Layer 5 of a small transformer language model trained on English Wikipedia (13 layers, counted from 0, width 128). Numbers have three digits each and are written without spaces.
In attention head 0, each number of a token's query is one row of weights dot the token's vector x. The head spreads its attention over the tokens so far by the softmax of query dot key.

Query weights of the head. A number n stands for (n - 500) times 0.001.
q0: 439567474651379636503464478617377299537480503513849564517493507551676530457520580516439727480369474464423414442594692541624747281396400320454438523381493649398458503479475461523576432738479748419500681621503282412519461497567459551650685520420500439426494531777475477403300763476513650466500627513378510546433576527437686524305358603594455539388527506524526447390714402561597560566402
q1: 613456364545456543416440493517545487612452601368748624482343563646423503359493527513471595436551680772558427681735436529583507662480449393430510682211523685557658352460452234418587582517601688668551684473476497431574491364639542500397621456604617636599584465614650497472660388472590500346709591421367366547486513521554487386481560472460626731376436676612659449353675420552430625457452
q2: 539494541580464550521503422354528480530273514605608430469355488518375437355453673471555302530582609444648605401562429469582419421395518471418494369497693433429384469352491374405395401386345702559419311606411520409386543572368571535333580695457329463503388297427389578522396672457518530488417398488543526550578500509556368525621598340436514497503235658621532590553511515427506676568449
q3: 771698341588577712552539665597497410579577459513560343404397487588621656480487516584781391589533672723573660365716428594439402610414573411355423497412542557500513476554553448341425526268578526481573535578302447406441542245648462335435346358573539522602573482359625467338551696355568401394432351490557430650427520584591310392468464521506428563497474727545477510313624426470500569536465
q4: 381500459504304493548381520527550466552402701306801556507517650536510500466415441514453530382420575527636658581555376474290380639427646493480564741211593514411446345335263286503554412570500686464375601473415369546661600451589308654327431639437558623470543616645522361619671554535656628450705678338473470675392456422469503454636551513608536683490428546551750642539575486316439516497632
q5: 320370469796388504523512375585686465464771416472583640504675264460367492742496359392248604453424403539568443443478602594643295446725492621666561429570437628504669467496470407724541718488469504537358584306371564432560368321387138359171324243542527530680519562357628433549397508448388165508426459708508496586548543581336465524330664268462579344677319563496477413699675488645492455399432
q6: 458601603384394745452552467471642489500462569661736519539341445546590424500334459628587383432667371669538450536479693457537309515395583388768387268425470641374522613569771323616434558545408664620504770496416493572436459511414561381629507406403478558158831510419410692437540394381448534419836651544493416649421389630522295569565478446412324692500444546552515474182422467653348568567657
q7: 470365342354239532186557518653597440485588458580670607474416632455616478565299489439616585617287622504566376553514666510421300561577485616561666562363561578608617595573324600577553532577542525442562638629433345249600573273719528412557446504546590531440479527391662445622549582318418496624585657646371380377650543314746689754315590457621451440643605332574738616601661307634436573504368
q8: 472381710480544411649699515473597654520408473417176428619568399520469324567586433372707392520488301376512406450244555466585451554417500622546719421700602440496500537482632582435353308524618312433349485617331729464553565536364625576318320536515465359416352570279456579603619450419624377516348443604724657292556398375386438666416441507577704294430295347166168646386220446411340357543685
q9: 504518645379452604307612589496357496305682283559423209370674511311482571664370438417614360271522391244500302293552504402240528550378386546594375555489431657641253515547521529386481557622532416366895443554519559272531540463613542589565478541426573355429553507510364353596318446560471375477447227604574475482548544530409259470525343537701412245524621514368421460348538410372615563493325
q10: 527541846524500316701626507490517747554514415507287579479537367594547336594487480609405415673350410517531395474316634384556640387402442523576480329624473397650572511506481599601378316554432359560500539623572423575295420776471619529570590439415573302579523384428425483500444454497599351692418573480510808329446614331577500528364450521335494448509493315336437402437417523572416317667471
q11: 248528378514332365558326423456316423479503614400609616500531639461431465521367359524453577597612616530552321571597548474449487510618410384402604682383596577388409349532405609410586614514394692503524574480648398398848434490517497713198706625400415563443682519752474455439684652468503559454531660406507379486389674521377551624596729506355533423448510611602679731514595534415489503575701
q12: 500566532683497447519462455428525535541558685541628603602310497654533384427454465503444484357517433532561574471541451513548587554596489316521598544375413530408601443420308267479680527638377552587382551355447529503575483464490367616411519508484530492675628510500606626574529444581623604653569579377450474606456465427419564424450440596625537711503552518580679451503438481375318555470612
q13: 401606160567441667565536248450545224478434433344510729375573543556413504424564395635616429310511400614537323511463493601685664297442303700447436482471421389375493432320441625539522546683337525405394443589400545478521622401653656335586698460273629605426322554544584511511472475530357587489513594316413468471485432266493411411399626441465417276483616449223706485470452596682413445245653
q14: 387588553441674578306625655537363642400384256305642586444546429335470407496519679440311619462543643444287508671755341529293585714527558603751418515671401453617694592507555342485559377350547542733730656662559649730406479612639211374485576419526458522530588482693766278600615653637673469338503496627563697511554420367321429496379420552369485452360561442254605573492543451418548449436602
q15: 573467447656299496547486625451596644460281465450545518361518450459500773454493450444322342540420347253569515146622400345567462567435580486677297500518536610550440481480514351653493493460544400618562644496397674463315438518579366472330532442604489462381420396493236392248329430467553579366332571542424713274729411596743556652569657356655590375388601381497616561593497376452294349650497
q16: 657468527537391469705516550535455612480605635250564524302540328386516348673641746197435353173420390461588340566504232701570615609580476347442597579464591391539620293405322508316746342348608689433416457410686372548541529552454473125403673376458347252542534541500493389678469550618367472541600582562603488539440276325662465443298669647407325221660698583456574480516601687512578530657606
q17: 504489638368320401680344679526821570716668577330468362524633589512278485680470835722599581341431496356439727614433665540619347430390489569281507745519485573429585465514396559412539467481433620585382393433631461611446623649496533507437639675489399663335518447549381670405577614457522595340605679389547427320656369705298485477609747531397717471564526600281777458574518300573626579429496
q18: 366364579444781600580659546718549514295522610548469585409342468523627338257612434514762603471570493421463625326617319503511556432390500577511568609424456374395728298309260511479530411430468580342603664407675684626379447522591483454514435445440460412493577347363717570362603596661407760496510372568444408725357529590438582624570493381800517525531413407436404701719338496216553528619528
q19: 836633561334500213652553456500818694687500428603425500461462598411710630689455455399528637313533684480763401323834397583618663346467591679808540368372516655659512405401697772592380536654456578585375568512483461483669301446524524712427512446337574309387488431488431608738540435356614334521481504460500243249558443568147310411508471335581611524640438492401350438585516431656849539553464
q20: 612393493653469459334373504533477448454423610663181593480626452473405577440534606522493356611339530474538358360528440714653507452191603335604422553455564639433334864455507563412457622607704391468576603373260190531532534312431435566552470771251609631622387365394447492329408393508679534677415371519405710409393124488541493371350556452359438610650511461451433447782464288477516493432453
q21: 472524547440355300676571681523524303497320490524435309482342503504626659395470517510503730514348490507641581307391530722503395778462596500503424486439510604635251514394484477592313390603617585545353480618402568507724636435618444325507551414487500585294490643471636521511391523437500685578448532550516268541510598619632540560323514534437539451567456610701560579260429309563656370284640
q22: 466460406598559367354529397414534654356638528548542534431352457338463619587728379424575532655597558457637401450479474286482408514548456369586464471361405537634754443369413641479545697441416551497397471392331378638364517593662763465637369371468355440618556370459599434485689335489619540595408451235701279675744456650566364489472613427210482514352617871382561709602611496384443678449482
q23: 387462118615329451599390737357669650477558258535511395580407421591286640352519236485388537450352602598636409620493492537406304628616542500541537496435397558621268388725361741474381567593544557493697657610476555359478789496397371596651607434441470629332459346543447519448500433508496631615472480478710377672585625402530616709397618594762537600626343696489508458690467654763540767454474
q24: 567533411719284712557548460472697368693405302680457692308566476651463413532383529303599544554355318604426496496508467488508287665660377480560548508634679442371512538380418436294212484583637602304512516661450582725691377545469418263729256479559366744492465618267561496586468432701279443678688399332394623333582711441565444374666492489636151587473762620451452656428454448303781664686645
q25: 489368722504253460612385358485230573541458467684554477711636264789766584496478399327325533292432593404284582526553448529467366548500402406224471309507470546708478527600639725449527544545298690567568555404442429473643336553414536355411563629449730489832345584588580372500340680565504699523433419511576431616530470523675467419457526650460464460652459486490518846337550530350430589563349
q26: 459681587549575309518398561301723450622429457264331534362626420466408314328420518269285622407444449674478565583365361461384639453274500578576389408562504433555360569595532380422504611493455742486463421460560251718563396511670546411525295504489741323349387490545650489608665284568293626435672667619511346452333339685467403432656478707547362351382629517317514441447389601538331461526408
q27: 615588283610496793718500369432301278702511674390731433618548554620573415453500496522536439353341493478489587582534485447640496421441471578374618719620551586478475359352573471496655632596603482675662796587350476575535247348651433581316467459507594500564627503705463478534415532271374706299375761385676447442397442440525425489267562394504398454497511736537432551439500630571576399239633
q28: 374372507422486480435589360361443338542521527362431451421312415496500329466469462527688439538395248375507593611370191609561360598458764590415345510455548500613661219601576486493596497730540445448372318629493411507533444490440721530629397660487425351624447365581414375525393733638419500632453464449483513534667326550538574582440473300547487620374610680322392590304216510585511562442523
q29: 500565364635482408352418433521474589493537500533316415560401447433569584590629467539496659245383786550339549617606622573603458543405402297532514453648478415367458613490255714409856504694631684367642390536270507382665457570323566391539471474538507640578531558439560449344451610485610322470650609642413542608453730470363259712587554625326500710537446641597692689376414546511553289640576
q30: 512656650440709424527642342748476489437626564551496413545512688448317500434308562439674242414362569320598747530559434616469643588762441297710356718500539563446542585650400465553601523453545384482621443600556322552404567075519388538381818645571685560443489573573449711594545557596370586520619315751706451310323419452264435304474577412291425583515698452468363789488574469448439626438366
q31: 528430573448551569368427673634724431293350379543485912646307642428430492496496438355477534520547592358315306432163372578366391473590465628397781694426438326550591606543634423481556424433582562401163561600604467437789475280705496327615353508353427564458436438660421688357436584704397480540353383515710935624386388420399431316500558528462582481401504404629519559589518523404581507373481
q32: 392710726158424550657352294481415762659340458520621279636568582443709644586582464531688535329448418388564639662507347387527424721540425428601512484280394331359469615529425399412631427492517551622643400531310477375538539317436701584543508472641391508661246393371357714686684407585473476725376235465451531394532312577418589740344547633427776309582697612296477484553485457274566406461323
q33: 666539707474482319355342493531515597397172397390306706189550500504390568676419514611400531654565314640597651472567465493664569483368404569402483610341334742626403378376517255476423486432500719453557684668289622428581577174585500428381154550555602414528674659580368350400359462551315650463490548490521431627425549493549531547449398474389466493563532534552465557551554458613489564472575
q34: 159661571445562697436338441504398336427543397259566488615746253465333380685425504392482467580311590182531381608536716555586647653140508629496593614568788876541641448556456391434500619400564640604492448297523500578547545477515511596463500373316425533533383432454698588496300403633331542457442370399493478405627594391417571500449190659593555467622416583353366553543403556734436464530471
q35: 283532403533464175693441515341476504611709531694458520727456597472326368370570555527235539416612703737344516450712288474411347356552663534337354764339626528543820318427319574592565643408653469559639508547577669605436525292405462634644579592412426382608511452559559583392845322354422556303361341566473504343380386439531612272553649608241576584597579470518357401504522551354615263574508
q36: 743406577431619668391361598347428454363492583720620560712516639520445508368496508550261683567726682431809423473478558429631334654276193523673405723383702595519527508385437662405682447516545317669504576608636411679362528378477515356596407413757686515256613463467689665488519611520300567561489577427613644570768601741636764448587469521385590345460574548630523637597666358440639407384451
q37: 548512434589544408403570436608544607260397477402549197806445716698680508679554563412363561453496318600825500531662562275504330585338693322473542496734644564438649606414519666306439745547410325360484309600576452352511372373662519439353500599379430696489545504452391335282515531436488716553493557235409336430630457508640373480602554500638500818688484248475508579484422720512332687457635
q38: 516544625545624341693629508655585531568588607433436605290668399447354356724543456613481631488793625601480484500202602527290408617261548481465392571524437387402531566511289582481447512416364362433659338473500673601462507416561557519247516269485923145461470463574643671529358643289329389869514541469248619551420335557520585602504539450322367446612456425504543409443328554346644621281269
q39: 439400696627339675646575377695724368484552469273470290653564426296686709496323544535241504320750614598516681469448496721312412609720560465543446381409484593276295496602511586473652477484493686519260287410577474443489467476462420692547196492301433393496389582556511392338612543443606500418586750271362562634644646435603508565669228247512306308347786541540426353496455484594541405469401
q40: 264476492512460700394446565284573723334432492504534372406440465524410448324652740512619315512636570407416341481430563820477283608353361705434611614441406484356661414420560543656516419476580794763631366492532470163444529257553583561442621722401750671389424662537361528682550427581349476549383590296458385657619617298441577249481484557639349686407697369449461626598627399278451320461436
q41: 767756534590234552443470235485504522389581500603398504437277421531261519534665561593655507561527699515285630330554553529687423541557584658687430246568553400451700607472543668441622467581376682471412737530461645434572538550620496496470647397819455387478164631489461481313581615636425706500521559396540363500577270824432697582559274503344540474357663378360552565638482571500520645504544
q42: 296532500508484551452325675401331197496622309798635611362472575434396773368472524587453524415602385350419529441738544165314547381686508403468504464376588459667418441441347393601687257200567404466597622615455408676370251403419569593476544310473408457754334793568493674365441641446725391604478737429488578520601293636524693500717468383288469663447500694341563629654504512570529642540565
q43: 757312654524417420709412387519548424351634643672455361472382511440550370353635461431375622426752542313366193519313368608710699538555504297768610395636593449477587321546385458560456500331617585489621606623444670532633578563455645632458388669556331665345623431493601516459625576332492594093430367348436553295594577420663515372624515507470418410825461776461523387508537519611285589388340
q44: 670573639496492601549598242683633251592566459565434326429585485641466550632357492620456433534496240635496516307539579489586467365381623294481533793511523504711452476542544485408476441354540636661925537489461482446572739569544325471301580577390353485511526511429348427480552742621729615622524394407515615417715470391383515351357455614567653713400344417297392462366633354216389300459292
q45: 500488689399512584558427534519404607225484364602519214345390711267399496675423289389599317602536392431496415588386589526554432611626645553569214496640469571446534398518593554663581298398452694610638649812676448389719461520665216734784550685274697398489605274555536296414360382340419555512440318634406500317465488636578485580587554415634769579412551563460668649540552519564569366392436
q46: 429419561448347496439584373281472496488504698616636535375590561488362488630485438250410413508379443625461748586601538430364656473465620474572707527765297418755320725535397732328488538512653565583306590496689496626562395410585600448614504578418519407447511342381353620577590436306519488364306365549277260442640756393523715476474420297466651377268473365447576469249773568618311592737592
q47: 449430344428547293393568496757587492585520679353459367460473447583550527676466658266537368295719721640590392504522316688394522511620655626462620289542603523496564315585467534336560519403507400562798474610618489237559546597677367664636443768251553533609378583662407631565552462370394326572469476530567459213589584725569572500589469612451386675424346526858327531659402473338339489744522
q48: 727604688582476473353366569406222605580734400492565512691797406602655456397504313613751286392621465527476566585324389458422396430284248327496422397599274257736399496416318465515364465504605749552268636453577644508534305347584580631520619340296697373566466481575589604533461251590484424525242434765623608595508334390666586549485441366578420542343639387529247564562387520614533428662618
q49: 407821213348480297655512569723643562344391813544515285733399685336480411234476408570465227367492465672706326648508563374704542535283624396574675428568437650236364612463534410365401558476398472530456504453549564480701456633687565234559409564435449377585258519537515428546450445488527412351403422496523484520725508549361703254577452630430527512350711496864606668393398445427629420488408
q50: 365258527379271614550615428481700371520476632480463694476555600584512398686715531679440572500693527316768270675427496660542676657484766545381458644477601516465238488564559546545323409367304515434469515373663629484382525449224519459550361226515519459576388580638587219341731496660400477528343363359522451651575743688492275608380736454287560500434527404421496621282511615580455489673679
q51: 308368622596167508354382310799512625430614478581459445645445356635465547465351415477485492667477592553340388549536300430367634382403469399439383458373561535427342480454552409814261387344701400460430440432705511366533440481319363134333596586653301515474444536518385527468552345413618488700670532300522451427255596460665621702511626661734493627413697376600424620360318458528359368576360
q52: 330512413504557597659689492559791492680439643328523463471589339402480540524094281398566395351553504504734488617635504496524442265492548535449446520762524443346516521460565606736521726315313385631536551351606291516621301629408603623516571287685630504461680474567359356366357235582539540504575438352523419611593207590567852479515330489590351357699428557596508500694621284329392325310508
q53: 508356407582546629320403278633419533364588453602737569449568500206451268549567654511540305511332522567614617485426283403419380633504723427559658361478298580511364374552640367566414515599473616397530265481592353469389363489500453496559504500500686812617587711366381368465336456705507745477723387496420507639602507458455511337536739486482241391754504596569526511539706315577520482277651
q54: 496634380520536446702392492473572385437397530622552560516555246540367290496774340523534439496357233558484764336342232395588489538547390356496561609461457416283401659496686461386391626453635457529547496608316626540481532630721388405465796528515485353298586390544707429426599420520508347836275488577560473372508291456547642560481620734435549863599547296554443551532770238660471369477601
q55: 660437569507575418465704558562364709416443564458641504657429328576633535340358490507354432627415317558454518654434587590593459672746489605490442497291486546479432325381393307263467534489593695622588363400425497496500455595503446581634448620321607530555450614346643521416561442216462374783459605387709527396359542773378469327510222621657426459539451391268455563482507620418628477448517
q56: 232445562823445337379368447361547426278436524466600483086622545517396411479558575709455480723483310693686647590531367464426387705437294472344516433587454462521871448726313516375539370525577454563218504673380520313516500420244372367192575614202488415325729492555353571526484594341479504444560379386355492579365363689533611582154595447627356335465751425581435730517540541286461699471544
q57: 304465431440382334392511687602286644554712395465500469544613511373623340604775392413523372908590546451613312379337500396432474435484411284576658346650577610328572472220515409519544541621476492602267530812532408476437546523511530507625646414493466474233351670478435419549275409318173422560549632508385579438562462563611394667478412567530348384311349643432424368324573439290681305454345
q58: 646451334415537448569739425456424304348675627549543308299301327407467363585670692866333712360351354468616602248642549449581417605372397453657580173622333521504448380492477306425593168335478582461467308347571414679601459376382382468379573521710561614508665561554561484560214272492347500513404623504583600390298463399345580551421573530424280488273410473575560607318554540144286598650332
q59: 684401391459340404692527325701641404540648328405379432467412531557394632469609461423515415548468535426301402677504676534287580717591393603492704594681790508430439253598421426477537473572643657467258635364407305588005443556455553435585347476546781504542466544647456638422546361581465642173376508350527320335325367217453481451492390572446538629463646552449558626651463252540611459512263
q60: 275298558586376233602602527368455620484624485659560685706484496480386592476516401446481674715780379512520701558437362602582569469464285477927388539484669243609354640518500539297590781648364614667421415492350320532429399396564492450718394659496344473577439515478456607620431384338446508721489602353652377406416394504634403480694410672589337214448306373689546346803392473468484421465375
q61: 291530423550477453433293561485561577470451446702361439562594562293615474596231623434413413583704548804553330442395648439302759504575568673441351325519522443426394687387464423381581595421615530465500467437290642618621531677375518312463622440640552709511478535636355470609417555263423687276453585401547602756568648573400218492320422598376446410588496429448752650655648566534512610585243
q62: 675113516424558484455443651661315540879583607767359312321421734445369612537387439589357380541384500528268411280346402437601595476628302555278480565516626337569556316617418532290453760215518586639702468520496601362391246591516543520508255384358585611564472554385481508431325179614556356615703636552591229512492654525675387433433622403464382551539590306504661393385326601433658320459457
q63: 545507493454568417673313425413618583455515180559511534624582281469504297345698433642637446496586346631470404583566474457354432562343418708617551611552585700287269322439443536511377514343415463521455529558580437402613325579560614686602555399525500621763728476236521705605453594534234734642480370308400478389593548508367249530296563433486525464235585661381391578477560689409415504401465

Each question shows a short text with each token's key, already scaled and adjusted for position as the last token sees it. A number n stands for (n - 500) times 0.0039.

Then comes the last token's vector x. A number n stands for (n - 500) times 0.011.

0 " a": 437639679255094410596622652641522570699525549387487547580499464543579588513534535596399532573490389480476545532495449468535491594524452446457548512473560440520505468458481403571500483471507549
1 " s": 281601713222110452605667475758614548704535583458539565564511452534623558504484559612379510618477396445441533544497430511529483625496467413474561427472505425513553428444515423609506477475431538
2 "on": 439548661319205472621647362669593510637592524418559453542489431506639595538511557588391522488501467510491558535485406500650395552539451459523582552486490425512574427445543465579453466491427571
3 ",": 562434645296159482598647381657602506698524558429545522540502399581592597537530524587414512535449426500401558507466417497560542602475505423490570469546495447508561496451561441620487466468447543
4 " in": 678391649283191474631662473658587491642438575447553539567497455604565571492510491563401506561488470503401571578453401517577515551508499499477594474441504463502514452466550406547444472444467453
5 " O": 622357681216120472581645670688715515696561569432514550549494461514630576474550506657405493600425475484469549572512395526621486547510455431537523474482578421491540485436532404558508484459440573
6 "ct": 444280640220119509649652667554679557632510559413529593498489424505592582490528582588421458560464458485453539526398385566523484598544454438498601387460586451475574435448573444605439498512439513
7 "o": 257311644292224439573672525507627465685563584439454548545475499504582583493577563625387502589473536456436561488495407540563514600441518432545585440525513451535512445455479373527445554513366528
x: 555415621490633505448492432617518581424354371455357599455535536533512461486445498534569354506446588354413541541383494498568410463428412484431505641743418606483461444637479600436430454556532317651434362485394573604530419457439434372584476568545654387557499366342486497378285448488555660610514499554569480495485569474586549538395373546501404486604495474453375398435222536567641419563509
Which token does the last token look at most, and with what share of its attention? 5 " O", with about 80%

0 "\n\n": 469553606310138456588560584568480533695536573412548503551527429488541535492556526544446515530508424474454534511475455490510549552500423402473513565500558468521519513470520408575457502479458556
1 "==": 434479524331188473546572477576505587694537518406565514551500441498505488500518528531442507538489484504401500551449528474481559554568412400482510506465567481474495482485562427579440530494445511
2 "C": 415514649256178438596644317727635478653584533412534480575527408505565564560475528592390541576526452426430508535429409537539430607522427465538568467473500409508529411414532429550512479481455500
3 "ar": 608495677318197435624584374593607500683552526397506575575543470476580590527480547617373515504447490489393593499453456511541450598479497432531513578471608499455437459435565368504485470502486549
4 "e": 682435656243146477633641516699583554664543610473487549581488443510593562497542476591435489646514468522428459518449401484542554631477531537501541484473545460538526366453571354550517470494466538
5 "er": 564374549353226452575532649620558560658522559427555517471487469519521584599532485592403534583528442502458531529479383520562430557541453587540524557464506511450529437453567435560439468467476554
6 "==": 419335568273131491566707576580624554681554506426508534498469477539568633501511506616389529529554402532442515575440435500502479555510442454508548530477485388450487437410542390582461506499467568
7 "\n\n": 399367598303150441611633514537576466673550575434536490525533465532572577509550523575460482515494421462466536496477415527516522560480439455473545556508525458501545490440516379525456511483457569
x: 726347593429612396455536484561494592383425483623349382439485459543379477457452456476565692551675515514556506556415688395687619491519436564391481563610500434513510513560365552512612590461466499400527308421427636584553429564438605334441551470567543339554449416553453557494456530409314484520397472534425483484484493474556568476472360594463401568548518445444483330542498547510590513518492
Which two tokens does the last token look at most, in order? 1 "==", 6 "=="

0 "h": 395551629310165490593604604610517603682567540414525569540558459514594511587484541557406483570521423473495535549505424430484506599548463429530546501509537443494516470471570440540507504465437571
1 "om": 320523672275180496610695475705570578704542520390547520531500449537602534511540520606383503564492482487492528538498416506541498645520439487546546516497544468486512419433614435521477502500451570
2 "ore": 375513648241105463619687297666550558680560544405487523508557396510577607492528514649409511552433448476436543477499396480548497584496469454507603506497520443535536430459516446578546455455442569
3 " |": 563468640274090445609627401657548549714536539395514553528476406485580558507531542580359537536493416522439566566490451468518545601517441433493530513534490488512534486475565430588501527503476550
4 " Ch": 677405652247153467611597517699695543694566539442520545528471500527579599521504529621400495579476431486462578552528433534547410548555426506519557475496536456468574453452626455560549497543423531
5 "ar": 552399668271173439637611657592636545700521512428485582582530462468569574494450543657386483523428491490414580490443412513539473591482499450535514535458594468477467445430514372507465468461457549
6 "l": 451321601242116482712663641648667534678534636454549535515486471568616569563521534629351465580557483509464517574391356521570471624490463434500492508546530488449574450451504412531489516503417531
7 "ot": 308271595229148479555652554493626529684518610461493549513508510571593623506561462616341445567540440461452546584439363494604423579518498490538582403477533423573586462442493356537439550516430554
x: 712482511515624606480549533595406534466358538390428570579574494491539433587509596551396469460450415403533435508426576363484476512619549458450385415879562632646511348570472549431441492738461476482441296494423523602561399579433558599466562544687490425510476414424483435413486467534497484481417495613463522349463469540486599560480458596414393634547466417424441313531460432548612405511276
To which token does the last token give the most attention? 4 " Ch"

0 " K": 409643704228094488600631628651566581749559572424540553607511457493590539532496551582413542585525447454452556509443419495495517622548441456501507478459568418527502486448521397595514507461453529
1 "ir": 319566684221153466625671440671576585695608536470483551534481434532597629485523511649371456530447463503460554493493411502612444577490494445526617453479573449502555438428516364518517473475471521
2 "st": 427558625285176469593661364663597512626589544420551521505568439496605587516480541552433485569537460511457557506396379509554422602511494537496610435500595457417525454443513421555540461502455566
3 "y": 617433622262178499668660314710566545675467597431472501530433417526609597568503510610419488525462494427486570566435367503556466647518486490589548417482556482532527450416575367558426477482485525
4 " P": 687341692209101474623674457716649512693578511440504578546484472554579564544524520642433492556503460442481524538458370534562490586529477420517558440551580448509525449417554444565515502464429516
5 "h": 516353607280227527598637685626616536627528603471575599515565514477600533546468561597424443624464497468461604528460419492512477581491486459563594450545528431511574475417565436541522539459422538
6 "ill": 423328618249173458608611649552612570686571523384477498539502450540584568527487524631438508521483453474492588543479401553541472653515483465508565471539553467468515403452524426521503496531434580
7 "ip": 368333603296171470581658519479639477672531495443473541537574450527603584504529484589398487510513418433444528537547435499575484575479523473576592413507535459583519381398595414540472465509466521
x: 594403524536487391523530505499443482382411391448340456601527384474544299545432649551463446507514443365568500519557385436631619540525394551415411453835443577637433451558469475381471453585350527493474406575459485565507498615553483369649513517654560439511389359554603417491359435562467394442249594366526498410442374527509457522472425519484574414571487540379495390490375372531632283637471
Which token does the last token look at most, and with what share of its attention? 5 "h", with about 70%

0 "ect": 403625665262090464631629682641538552670564592350543494551498436512563594545540531590389438560517393490476541494458378517564467576515482455534582542495547424478594433468551451561484453543395568
1 " was": 332551641298201450631622521671507475629525555372516539520490451596559563568499557578424552539509448490488540519518426496558467566490498429452529425497533470514549486478502421543497466488464565
2 " at": 409514648272188463577686368703562515594479568421509555545524430567598582506504556543399519555526426490405565558471435497563490551445423504482575448461506504502517448432528424547449463505483525
3 " le": 560478677249175452600602349715627467677552571465516530546437442549545594494566534608430494620496464572432505591516497523582495638434563462458586497517528469545607435449589431602482490477421545
4 "ast": 695401683243236471630638457655636487611512576443503547500505454538543625502492512580405425527512426486395583505469402541574458588514555527503582398469549442512529480460517418536485517576416568
5 " p": 635221662219133445612651636681660503669552512426518569586432460555602560575506552625423491566511450462461515571453398523577469586505473423447561445526554443519580436429562465601472495505404566
6 "re": 370380667282179446695663663587665500647563545433544529479523465495563551488486543659442449568517437545391451496475405520585449599436455509547553537467514384539534375465572422505480500494464506
7 "m": 354318606265129529644649546504655515643583568419469567515509493525551582562487480563316480578537465514434474530406380499550470561436460386484519496462596411557588445378520428524491502473438499
x: 573447611551544428471499513581459510391582403462492569611471440482480435401388471582491536486652423314494522338515482472589505356578639435405501490950379510573504461427626485483461496584549346472377287504532517506330429583486534404454447416518529441545413379520472570490498502376526408598220591437460548502620586519584604496482480610489552416544546294536522382439511446425633314522300
To which token does the last token give the most attention? 5 " p"

0 " |": 403598642268085450594635606627495572732536542377517543543490406489572557507529533570377520548507436512448562556494440457535520597510439428499542516516504487521528489478570416601490532480469550
1 " S": 293613726219142474589677467722618528696531559455521566547519481516589540480505495596381503577459443480468534514502401546563458626508465444521563443491549450492542448467558407564517473464469510
2 "op": 407482646325213513587605353666576471674438550438455560549566454499554537450525476619416484569453506476483481548403431506606425571528487552548614473450598444494536423427545402558486475448475535
3 "h": 616508630293212540633624414677598570621542620474487565551601479488589568544440545584395465628473469512496585495429432504544480535500481479537572465533565419479525400456523420538542505476428573
4 "om": 676350665245185481648679503688644551687546550364561530542509482512580544473546525617368511592474533511482560530447417533559507618494489497528545481504571462497504399440581427569475499528444577
5 "ore": 632364635244167462637684693618595514660532500407468527519542411501548612472527509657412499551404492462446543499490380497567462584490457478511593504486514445522535397458516465569544457441432577
6 " |": 423335629274113448628638608574592527704526521396501564528457416483596549509526553596354528538484442515432595597502451494508542611508447441498537495533480492524533474470570436564505541499482550
7 " K": 321231636206103468616654538569747488716561606457520560592485473531593544510485516592403524599484467468442554527449401543555482627526457486521501455477571411502534445429589409568486485480414514
x: 516385528506561398522529527501527697401318382567463575427404489496506423522487383552492460372763528325476510518401517431693430473589522538428461524610401555621375539551502413454548518521564557519433331698456372488512434469339596434479666491501602400487418327372431529379438516562384442517491489558369468423603500522544611489457428560458476646545552458404477343442431413575638397464481
To which token does the last token give the most attention? 7 " K"

0 " ": 408608691279098454603663621601502522726549544381503554546520435535573561520540535582410499574502398475451546536489418471511502583500475406507534502508504450525526506453516403620473496487472539
1 "2": 404596724274072407643705464653625490757564559422486507538523427534590585514447512605419485566440432521443508565481407455537495574452489454543509469509521435472534529446546403611486449456456581
2 "4": 534570633282126375639700420697625480733571596427476535560491404568583563551484530567409477521494422513452527540466436505591506566474507470520550454531487462462524483456572433584505462448436563
3 " A": 572483688242132465599652333743624529689514585416475524558460491519590605517513511644430502591447430494511572554493400486538452606502486467484562477475547433440536518427546404529480457469477522
4 "p": 693357661278210481576622448696616520679528539487484561533511477602562540494570463654363472546484487493489549542436389506554435592543518451544584465564548489464529491400527397580462433442453514
5 "r": 568415641288180435579615656632658538676528586446535610501466476495590554517530517631410481629470435507463572481415380519578477601482508448504602445495523451526563479453519393524523415477519500
6 "il": 354338644280205400588675693556628549665547585469561536549511533505651549520483475679473426563462488489433609536442322526559448607546504518536632442502540446486592461484518450517434532452488576
7 " ": 331321668283104476619702538548663435687528544397497560506482465540578588537554521642422497609472418471429539534464350508525505606471509415525539493526501438463570446427508388576475453515485505
x: 579474511511663519405551374584549587430334418489464496427344403609458496533530463552539517388646455556498445412503630371581552515553396528495365422585363452543430470671428483450445456617597486496557250509512563489543336412532471438555554475632526231405392405451503449470456477456534588494372437414343504489519494405556551402414371657602505569534491495478429313468330399546574423499345
Which token does the last token look at most, and with what share of its attention? 2 "4", with about 70%

0 "oun": 383693655291158436607640629574564523681537622425529498539490479523606615476580533626429477640496432460451497551422416476556483581524489507513552563449534429518545426463579419525516443441424473
1 "c": 323580660331224479615627407640550515650473590391565527532573448477636538550556496561424500583442548480482556507485368514521518583493503470492604444499520477480568420497565418506520487523366524
2 "ed": 484538615295166454581656353633482519607521551419555537568504403544589614514533518605461485557550425530485577528446406468560503614534509536459594483476518503429542399436578414567596446495465564
3 " on": 595462658314190501631650380668545475635546563449523572522479425541568568507496557599411461535474477497392525557503413513532522546457486445447536518448535484481516459482582393580447479469460497
4 " The": 650367695222121453619628455692639528677535538443486540559550482518602599508557527558396530567434457468449564546559403468516516591507477480507519450526564427525528494439524370557453468465432524
5 " M": 630288684190071458605648614685665508680594600442506537537481470531570575489522517624359520630502459459446546533494405512545523601476450420507520484516571432480541497410552396593486465476421468
6 "or": 367300654245182443633634664618645482640556566446590572562477435500576631498468556671377495571420492449465552524507382512541434563543483458468581393451595398469559394462544395585518404446444568
7 "n": 373366617312286416633569488562626467619542621451489525519485457540654601491530573600415479551512426474484493532487382515554411561481573501494570501494553475438520455551591462587517572529456564
x: 379366632707454313423569481516421601552370487515312562514505484401530563478495600523543474568435471427489499334483604520522743455552426565449419506900499501539455563555421624567489453482562596489545346546423516541519285616393626554525460533479403403596356450334498474490340504532490475570391450581514512485521482467557534336558538373435475535572462450484462446595358521382679471496302
To which token does the last token give the most attention? 5 " M"